Layer 3 of a small transformer language model trained on English Wikipedia (20 layers, counted from 0, width 128). Numbers have three digits each and are written without spaces.
Take only the direct path to the model's output, skipping the later layers: a vector added to the residual stream pushes a token's score in proportion to its dot product with that token's output vector.

Output vectors of the tokens that the questions are about. A number n stands for (n - 500) times 0.004.
"inese": 561561296525442554490541500820538449368629510292366403456587303568459432279539528311500308575398720488575603367607395546469386445646456417394572579252506696548365500472322665541600652625459665270709447539434388408614402548500496468385691530478615659468347494535380651537508556494659528406530807546510650282374535423560605500418723393371655426535420795454535533543319494464680581440573
"ware": 660649650540341414408453384704547477347504549307360189255349311386454696277463547452556293419665564291507424426637674398464413286622538379536554425319538473575416527408416640378628582539439659457511417408371372619360304658440471641493677496512410657353493475710262718461415328380665340395609567490551406432500311408544503411419717554383503133445607562524375316522504463567629594399588
"ubl": 461598311581411538429493540671617327454365374400407552441629506506537646332654557472612258405590520583574572598695371536669580463555653444360616533411497325399552732526268572575500523459497459437493594509514507409331433365376515474376581451427681489444678378527568577541626588564591382402495503509599647520463545376667546316422554638559350242459554595248494621566464411544565371428554
"ure": 458545430511610481566585494482332240559484415541372463383567426489428648400336632497450632437334511596515497361535402760448434178491438482546503600435475516477472653444524623564508423516361369543409625514623388617445452316529540584471622574521508393445610620608503639544396550546596371476454378544591642455356374661654444395497496627547539464482492471522471651489517460707742478458429
"nd": 618340436522519402625480674620424468364578641513561292437516344466386524234484479268575540460514493338512511582611644477645611371569512551575467484368524460526660483577380549470643542563560384521733586517297431519479338413435518492387488450609511486481477497654566246503488555520594316506524479428607241413402537429629358564199456533328445558573665628543652509410524624447533325530640
"→": 597638550694483461408405459752461500373632355475392481468469321572558541254489618421521369369583575482525551494654381313533434388697563598561455453312543472508405567351447489452435509758384533490503532709366459538513478451347631563264623627381538504266784380547254466378587447458610557367454434509398634319545480421542506363507547606293528420503540546339595438596352522576777657473542
"based": 511594484655391383335369475572539301434694427379357462442503585503503534243428579551533398692533387356547545552674529561656307371493557318381577776560526341534405555460287609393587527535532524339679361475300551358416292324385489497444586516484328529276466546525482659290564345617477511509539544741454652506378484383554485617510683413406713413395677601407559612400441541640626557503408
"ociation": 568676418637586597484465323576296472464638494283309486304460492484589689208415577513620585442489539463537554445503388671513382382497415510535494679477561408439531574307381557561413567608584678314655590434405500407558321476474608432465658554505429549530649431433424618617529598603652258375456563506692551513503456512465524459509684475436550490470494567336654463691540500630576492603438
"ć": 571614528585563451423543320645481403484712334376600384314541253553675619316540575223678314570529552403535531487551381460777433451610590544356493301376562492396177614453421615419531409543564477355474203530425470696348421365469738570299667455423576575370607372524373387458483493559624438468429594503524600471439450236466715315238533452389463293493623536443503438504601349732696497494624
"ices": 667558636620376488408447423819479514496640455514329531429575293546587485308483543533446553586566563455539520666749599302712227396618551654481552643519534529540378518560343546409588419561357813526524522389650401448484398500619474296533477471440553551343457509411560517310423434409484416393630618438675514367539289524333422437503457478283590218497387526407661544686537313576465558405471
"ful": 488561632524419517243383468473202379314704324621475625351531323459555555379427452434419526708520405286512516531719591566508070621435410448460507450579523347462319392410336576518493578673471372606454382378368577854526572325562705682470598594577579512461643572481308653201551352483625478466615363676648777320659269308574456458530563562423672442489585689567658361569332535535532318477497
"ship": 381451717654475411491336536413558465384572224284437492474472412690510608333434638712643513610543427424521421390679503506664580467565364447500530587494561613581297484282328580550410671620603607454604673500324622514513558295602469812514722471591527534458267453664377617471388554379420535442532467554554558449511352454488439341592632458609405343497522739688473584492405597723504556439598
"tt": 600629643540549564415367466640316610363536641525613364549537306503526463240517468245529339612481347371548513492655505448607636681383585554480523542387495509505395497565269506561606457551517378589412257547409557466387336366423460462532438551600404406530574546498576367513604508570552466500528477500600459367428450377442460536435660537142442585471623698633585455525560606571579411582575
"side": 645602579470370539340386459585543486368456519418456458426353453260558406421651546391631490604395556481513414546733492287606587397513453685313575551440563422709353549480382528555465342596539506412653514639190323354490417364503409634553520558576398610476512560500298445366604538624559473533419589618478560400461444219548278345537787478527587628318441602435723409484467425572440427381397
" average": 622639494612318654617275506466304506507541370537423397368586384480590577411523663388625506392520509406504489426677438417564423500340512376572503607406617493455664497540468602482608430653491554533544457612456437571509695437264363605275702604512615388443423663580490558346507462489500457445469634462720804429386537384526584454441728403383442490595325537486578471590490459646444421597391
"hyl": 556793433500344447517370475661409255549418542405364419400637385591572550256736705411483434388557624475556471493604432397710367471579679506389475662595519425535351432371279661702521384552327816532681556593334564461428461295383744656353782507488435585595551532405319677422607462601645165348543440700497595516426412458437353378444762546504586537555361482607384531540525318513732507576494
"achusetts": 471592539741283493542404554714371356393454414383406375409616347551635670024563448373651377448524677483545523372579509576570309471621446376624610634389555384500378490263349680599578598766540552357703431653426531551537324487290611617537677435347589694423552334497376539468533310449566233336597651581658384563405381641439602506462718432372686500332415656553664351760580651745576459379428
" End": 678509582539358557540495475550491426410419619479361485444591381575550549460466553432454462615564438343512596581666521386474436490507453414584517579471539486443535564494446502511488328560637462368535665480401555536513430395398507571590481479468504580533558580496509500518586449565565428533549585601514468439468425478469533494431581536416494431530541460687529531623360491490482553546548
" known": 538615442540527438526497484685427490503471525389306497591517454504541500432520595479569565403449427416500490422492466563451418452419504420511479613612597588390477496498500485709555544618408537541430411441363433561599397559493730446586467453539618570433557539566445642547572588511417576464590514566405513458522325436484623585413657473508636459435454393397477458383461567430697506414543
"ping": 622590545482447494462442158566453387537617458328429255428577271416615623287434419481451752663512456496533287672678606415567492662490490518421676500364538453480301513313531504639548537675699447523691529506481351369394458373457527547379640474465593649636487491520406443525481414426513289373590412713484594449539439312558387615442645508163465373368593651490555677434298591566561500539611
"che": 472563613474436585544485454651436436528440627527556309563442404609505490342488427469480545599554409320507660602662495568497366517463538549291528462454522448579568694517377488503414581546569531547671659568416404385497557250560548707390528631569547484436497502446316541488584319587519263454414424624487633560605402512502528645358599509335542568503527626608495615404357393698335521407523
"merican": 695672510545467597507489393700308433322651270299269418608537353549493504148588635379584404351655615348543629563734465620476625333580483375542587548401583423512359606306442717609432410535496470594694539597347493646339462244441630520436702590461494662305550429461454556352624365712679228321508624554513458402360475541485329410341625462422587374532649567554455459613343455652801418487517
"eal": 490541488582500537451477446326403474558472485503266507385773425511588716246392611582587361543452593524528476606624573373517473433614458563348540510527519503630446494487392553442615452490488537406548571671462577640460464394494528560447657557623756641474526676529214432642578477602699507416620476447594636395385546627322427424453593317618544418547429361345522535557413774500460443400572
"ated": 611384389500608592527447391681503415638629453538458510568437440471593513268463410414461326487621504578523530454626556413580453585444528314381335583553508600498349554497282550423605463632500470568407560383340778451494536427542699521401521683502443333380438434595388664515570640588423409482511615391574537466605436616346345381547587507523366468596659540484503448429281659510413436422605
"stone": 655694632556289481337326533592548371340558354355445516403414285491409547318602349617575586535447505395515417478500389433568401436549569421443625373401521430591347398621432640649402584697324541446596414458329564536507530414640567703572639510516637645255314473540242449482533386308571468385346457591458459374595414308482316488448777534354532515386637627406767516496415665631640471345591
"ending": 548473430611403460443444492461484354352691508513392574279479307331500460351438593471450512649558458611553518554521507364725267321485592543600529685428480431463432532406325603448638500541577422494479620538461371353365422430585520457253594441422379516443625416546463503522509470431514413518663461552569619536345538518498458449412489401386489352334569373544487356557487598480316484558292
"als": 404662391585518519457346511468424543571399461475508520403591492487634513366564529670482535443617574608535639259541557388445277717399567526372534458626492453570339416524338644529417518506276589414479595451516494561443508423503647328398633726502430374488568556341481561606460329612517193566509548426517538466534395454410534436527519493537519264518575494657474619639477544520369532322444
" the": 558452476481476622584478471424425558372412603525503521595387560462516386622341525396594627610502296539470450571356423591623564659448516598380566464549514430607554534610495445559562519515450515416459437394533469451475540608558566513602409428561576451354519486417517478498463458519548602542567449618572445543470509446540401577615524435572533592431379378552410498497581412417498483431463
"ő": 467607494488510577509377555475427395377643461329571481421615482670622542150531587282679456525580495451533503363536530550752256395648461462345735621474509377445581603514309680715561521551394544470587518557426382461467377465219504565177629601556431656430783500539442550439541382574623422409489487601513590422450443408353491427398583450306364258604650533519603359677291568531673537557678
"other": 583540344571513505368532494662588352390621451604488552509447341539553534531579554570405587687612465527549346547496534455527233353604497450479541568327510549552439576324552561506394579454444422503565500743463447681381581359462679553524707602607460553432416484588419500449751480605506500383547584591608655398622317538417618382308660457420520533711397419591592506375361546514403400505519

Each question shows what one neuron of this layer's MLP adds at an activation of 1. A number n stands for (n - 500) times 0.00094.

n64: 544512245314371309521469547590512485478391498321654441382291785542479503358649442437697458546464664618616443421537477456588587529544438441562502375664539608384476402589540247556608596438664486567669579451531491506449434308438462755498644358290752511828456654418585441608498649483492667470352477336466536499703399566419457689766383530654548429541319409568430495648540440501402481604741
Which of these tokens does it push down most? "based"

n117: 471460473459458571487487604606621567571596601484637662479548639430440601535468349535483749438385477542341435521387544572513556547419571739515504570710232236581392255457424458520572520477436548506464571468533549455669631587649568498681484490528491604437322432378462486468289615376468461750340344279491561488421567424430602638334386625505527423468338419615599489475494476663521405293486
Which of these tokens does it push up most? " the"

n94: 562433324525652700639619494277614507591418745455291493368395448496595417466484521304408425530398639415382576569495615673204479699502337200625522583371452605425587276282537648455583484699471430487440300410656496690562360694547793648519372328714538564512649529399357337228408494590646193414385459589638644506748453447448694512592524409583558570456597606252300308591779388582547483678592
Which of these tokens does it push down most? "ship"

n128: 739507542668540478495487423490569586443510544232410445682560200640451459620515282379474546606650439568429435504525575676515371553477492561641790513463245431532440346502610557368585479464405457530527424516358472695357396522382575472349618500481289623440650518408390449534521531401626463404625512814545519497402565510714629466603478430466315528315462690394468481407297669700619455477448
Which of these tokens does it push up most? "ping"

n185: 441259623471437277527323439685552298493357712531527480475347433408641701574537451570598455225717256497431580345655598515440601313717528434561526666411526466457619652592416463557304502644593290514329419465562559461437618475402496510405410566485364468446371423469366519463403487211499562468323746535482399574587520625401362501521588430521503423468486433492402407528565621406346546377520
Which three tokens does it push up most, strongest first? "ware", "ated", "achusetts"

n89: 529425469407399408520569441399478542599566519449659646254599182542539779281298528592342594154475452425217388396416637482422563584391550599470309533468392586294364505386614499503426437465609385498437516516518294393379495396588429571358473454516598481557365604557353427523325499416676559487312398554559600538492540568553438520597363439517596558430665706369516553567406737478284373488666
Which two tokens does it push up most, strongest first? "ping", "eal"

n169: 523308501844521619345489441523534460548555471584546648303386437396310549358465498466466589589424514654563461495360554480642587510866582575780466647551575284476411613397379429451599691326601532518212566360441419513538487557691573460260552756334431543404462549296513707456337869428548531429397496455619636489502321632432660514465430557433342553393435446568479647652687358425442550432426
Which three tokens does it push up most, strongest first? "ending", "ices", "ociation"

n76: 622550552271548522294510480302685613616217442469418428713224602454327440586448562470551690541730524760570465695549350279437565441553448662560442583695561596501413572391356192466367551280362562581321386559583186372449244475487370625452358554541467474627562478163568736207567531514661634507430465565496623452387482428326619473514602640461429548385479534535628552511429434572532359449328
Which of these tokens does it push up most? "side"

n9: 507437708313581568501608428299419712597495277547593592498526545437281424375522291416586770431468566486739571544455554314565387553429391338545487312636739358694614431282339410250377638531502625399581519638555322580339418613657544627501371529823424435636631364383417373718511432555475549480593428462263408738605607521761621437622487594375465449544526356425244490651360753655501496584243
Which of these tokens does it push up most? "als"

n22: 419610773523541453576659694595641473644499442414613444397394709321476378580306654570537442652545268660583362381535581466465428525436492515417542703453350384557545580606677462555493718662563332479401623522522555311467490231730604551651439551487579503596559498575717485532279554528490457609411552489435592455463531648586575603608402415317479606549427625382456666467610309722457546605518
Which of these tokens does it push down most? "merican"

n83: 588456620492724504498645550565487502446402310458185399518677768505294393384577477552501304538486554406611288679560435419528512608534477600445567610286620538572472452447572580552602378486499363465621462812453531283475628389429456391487597650464333676317468444316608474638421417555535584608495624500601438475559218643486622508334588569522575463378473549723526629536678539476460386586400
Which of these tokens does it push up most? "merican"

n188: 570407434703463640579523534518366634534348634608459477397649424515497523485564528479550409664597549408402571498515541517473586607465563310688534540501643487537439473363446525541499296184544683503479732784674334500301251582416528546629519572558825572339517490462504454621425533568493734241484679561606646645525375429169380506650481555491551481635470411490444677486645677541418443542649
Which of these tokens does it push up most? "eal"

n172: 430447565708528527309327505287415749471468566438654449531454393379411387664415332485496433546460460308537759369556748467547499491423531475630405550589473638557473468533236455510571340536452494598321304528486668466514259526456489518591492326656563616333479299436658250449434600660528572442540513408607630545471505477419644326559476506451375515612338501248340173420423594659671271504541
Which of these tokens does it push down most? "ping"

n1: 448432642483648528378655711587594425511648257331573790405388680351378504370672498268486541725644670619312449532639423350545558512407335430511503620466488467756463619289398413550464532732449637556483591657715512502592498591533516529395305185531402573451344424428319524284496509606506556665559345525624355456415460604311407510558500726449520729471549298430435454439458517488531349618260
Which of these tokens does it push up most? "side"

n165: 464542439330535526421546244645473417786455416607523526543522552460398502465438511598376351608583344675274315684594396358510685652450422530429543502532633522572572607425530652334672690630517517543552310614461564341402644526583632559655399471667489342370292567411554478429429574470426706351474498471373524474426554569561561614715648623437415544395252724508687361618750416443383491561370
Which of these tokens does it push down most? "ő"

n170: 388566575480475583360585442459638488569439475388503561387675476567384434450590598509475404527603431703826593483588368664404636539582397396447396482595270600605730537552469547565673310552315260513687582436144461436326488483576495601573700347475589694589465647500422548698593512370690609554660463577613670530606613699465519540397533631621644431415531550437544532372511516506326471399599
Which of these tokens does it push down most? "ices"

n97: 644299367508444671495602457325412396648605470418432478548570564367437467394507644582448516551428512401435519523432465306835565656498509597800339618328382544538600551539481357534642525469719626693438448663659636564556850469473504381353574745680508315394614569564674374690594404552553391595592356390654472692540614553461557620586633619577543601450383456394518675554484645465495639720489
Which of these tokens does it push down most? "ware"

n102: 447482630647421548411635456571383573366607445323496291507687557409473482481511557413582554345523618467582525598484575483520260370650457424539584279377755490471301614725612580643517433431524311419514317400206494535503556330365541614407502422442591697510574551424562565673676564567644402418587510377528699495525472538414426496429552414415500429410520548193733473586492503557356484378571
Which of these tokens does it push up most? "ć"

n70: 652614505551528371555307422486425569492454529406675463347539414472401485422575542433586639404603385439567329672680739703446439627590509505407511647634611503541360303389382224395428493391504622474679406379561727430496403370414469668436459482626382492591594540402480330661579509621690483255454465678560601369490384505398368517499687610423442322485159607246309352362341460511698471482502
Which of these tokens does it push up most? "hyl"

n134: 316692563394522521523402802397545440362544412472412367675603427485489592555398593360372239428512328423580364540628584417541455579486528522702497590363600603501611574421578439568516484688469575414510485338505559477476524599368422590384592254460447497427650525690387443538201402339451510590543620601452569537744540538590431510528556377458527532465448430596491300494237596587550464732689
Which of these tokens does it push down most? "als"

n38: 323492494439439632369478622700417613624439371280271396452483495717331519526503603583713547517602681523356418619374438653248605399576583400607533414582525482637638555392371339642518543281601626483456528564583568530503712514580468296289544372511643443678520677434574499604415420585455406535520486456476350368491342560576503406575713128530484558624554580631359433408528576685596783458612
Which of these tokens does it push down most? "ful"

n3: 383609376617590540366564388441441625298571563448479416559398337438311351480513647629445525613516689286362426615518600690651579321622459472580672450448591583613550577415706406656712571556483529495502557517820459512584511424445445407515506370370440662457275327452487623397561367277501451537641689566558553460396569369501476782570530591486459635691491518513540436424333423322556652608453
Which of these tokens does it push up most? "inese"

n79: 791693552480512503598434545391367189462566605683582484448333529370494297534502374469471315550421479450647563393518504362368486640481403555405422300563486355427293328440480520520364452467457569423681632393526507439585667498489387567411569449739553460506537423589552651542451358587506550383451548814489532576686341466574590361469720508542510527359398535520469648420686561644731462500814
Which of these tokens does it push down most? "ending"

n67: 540349466424370527339477487469650554534749587516431588421603321556477381522657501640568639493448624561609645375648521460353422546622344504379603287439464443543772685554762452394620595564369481628564541382676335583491568394290555505489553476626521306542504433610434531537560379580401424327619526411464627407551332453538478641384535346600394491441389406409440421459483262458621510486606
Which of these tokens does it push down most? "tt"

n33: 493509534555659568478614546359575737513620332374607529695409415484305616424507524483558517334782480557526167679453403807449567394472398455494496256279454338462349414415428595287736412558252518449459506472690522489559562745613463640457406380736482204754391415559530564404407595491607559807646504238627483438537406420468833766499495474565592430536592327697516517249602516264519558476451
Which of these tokens does it push down most? "hyl"

n190: 395547651482453504504594610665549572454457318516601450577389529555296387443501414653600523583448697410340386582548540592649502534556561388608498269505392422417551548511385344412365680539521527507421585553567720709445537488592638613546509558589549513508457438416664465464542647472619415584569429390485557459671414358488589502520488485493585460668594432550653426434557691375406477521499
Which of these tokens does it push up most? "ful"

n149: 402427445587377497471439430631530358411771473474346197474629421448372584402369695344641357411550624327441580356512454518574420514498599479329543548429634510432431542610475672550530478787398548234606486481454456594515556426448442550302563413548620747422566593395287417639627466424572581658418646629532530545437625322352443475387501488363618568506458493423632348492472436528494638352244
Which of these tokens does it push up most? "inese"

n164: 417455409374568388431482318505385472547466415699500595648409599344516460487458359698520693687588536258355681382299585552529499457576508492487609676424450557606596490438449611308500490586404339387404381496634582507284436431586561419586365578427686329565423329509564563420459733314377496665474612439598333427485286476547579571693222522518533323380366311604354524430593628389576515687454
Which of these tokens does it push down most? "hyl"

n23: 610357552406421453494271448497400737555496585465616563603562544557594597469657607340667603613512463527461408774503366625627500403609487594545431578451402528649687478596685283577481693503577561473564652662503591642473270533449499517645440675382494382450451620614441478558369642583513588465426491309583192554715204420502380618400428598456633691526461629449461293355676411348561670717663
Which of these tokens does it push up most? "nd"

n49: 474643483477450344453347486431569558458387380334405460570630771636350655442688798496390338526596585499542468330592435503529530548603473461573540561486542567315311416422433466622612619408503425395670483759644477543309504369366503587504520438531497526267548398451538319465562489608463536347474531507467439357421329475490261402233455619639532340566662542432503633554365434489516610280576
Which of these tokens does it push up most? "merican"

n116: 719513606399451457477463520624294666550689621462480516660551391627545530439473528371418483516560505372465511582603401751496403510625385594428525429287649681290336567326440553282455571641378378395339497541305584413662527534519361507357381466509526495465610462399359458397576505543354547346566477604451420329432525467557568335601521436364627539535648749727550479522592365615520551602593
Which of these tokens does it push up most? "→"

n177: 380471365381597478390259502641650338418364431296491520460475536494448506532509628566570551503416594614532353434536636275473609406715250466375472665504471387568329535366462631502426521682407525541479567549485441521626617643306734411439442355508652386480355429380411410459388331531636625486515577507469546652513511574619638344444354583491516414597460567567519522637409225400392419407530
Which of these tokens does it push down most? "tt"

n119: 786563442722427641406520377630566433376499561343553377511670557643468510390679563384596521428518556312662625621600421538574439553608491337455511569246642529378457458544603609590497379568586438550668410540301352427413420589540413557368597407363463666334578559628565575588598546431621396139617366414565420434331409528480462366410580412478660437474509528600574605700316518660516512509549
Which of these tokens does it push down most? " the"

n68: 406535627593515502340385409574523633565441565573473609498405554412458559510615422636662399551441612500216328260522664469487670503542492734345663564563508561487438405460548509471653538367666474566715448349657563370446571563468506365549419501543482359357297387614315471395555427414520498574628363657467380460566700566312440534354557530467386455479502456439261414643664446313463634385472
Which of these tokens does it push down most? "ure"

n99: 777551565668492435541610420544504528396496335621690517686479453462316331475660538613617426494397622468652539533584581488527284455381439646541581586481302609393370511501563540424478419472526485530621394597734508472568365672575401483309540806447335542413455560492510390428444606326356492420439474561485462426364589602441427457710539444375358725599512368433395461646667298492486594612553
Which of these tokens does it push up most? "ices"

n108: 531547486455607613479448596496577328509378420482539468234721500394565644662399446580450682481373628545376538580617587598339458525409425529546482477592515356603428475646442590606495395466544598389407474648431502539544657365536747423594385470463492250381514472436510617304621376290434434569599566395567498467670477321326709425449522494525528551488489445632710685396663536334458594455432
Which of these tokens does it push up most? "als"

n140: 593363466511357298591624357751626537522442511356556614392581574335405469417556590598425540582586213681441477392626259628539491463406578332502482697562463492544502440497566631525519358485560499686523233620642591547483342571587422353623656421729576599478472640665308703498518425825399463505683377288551799542487430607427607572512692501732536497707538459706380591551567537517381338186533
Which of these tokens does it push down most? "→"

n160: 458502637630444484379714434475295631487496481555499498535560577540637545538408573430696399476768534369730616588495368706517390539691460464469399712403674561456396572689492463459654460671665470551691509376418532413389575591492455416235580318511554416441572512686579524361614415567436288329571665567571620440455349437548506464395324522461569526670589528613654531537303531402568296400583
Which of these tokens does it push up most? "merican"

n20: 564647575502395361564460522443578512455611620590331583508382474710500605505365622318513484595413522448470449500530406413428356502346495378449480598563383469605623529530530421319442577512541550661231458349631559406649606492434480495535357466644594475422393558287563631450454476377541359719526429427472592337486512630532555698652320441556366635584582560677345651440541505329386586464579
Which of these tokens does it push up most? " the"

n55: 559376513523410377523708381425383599322522537535439515574297549584600502570644527573463741525327653624686403468441519660362416495583512650619526518430480501487542451643501504580749594738367636563527444548494455469539495379327458560344551573598336449637286464514493490381486456506703548431316341832292639480505544427456376613565418645574561453476480377457508585684310317627377493528520
Which of these tokens does it push down most? "ated"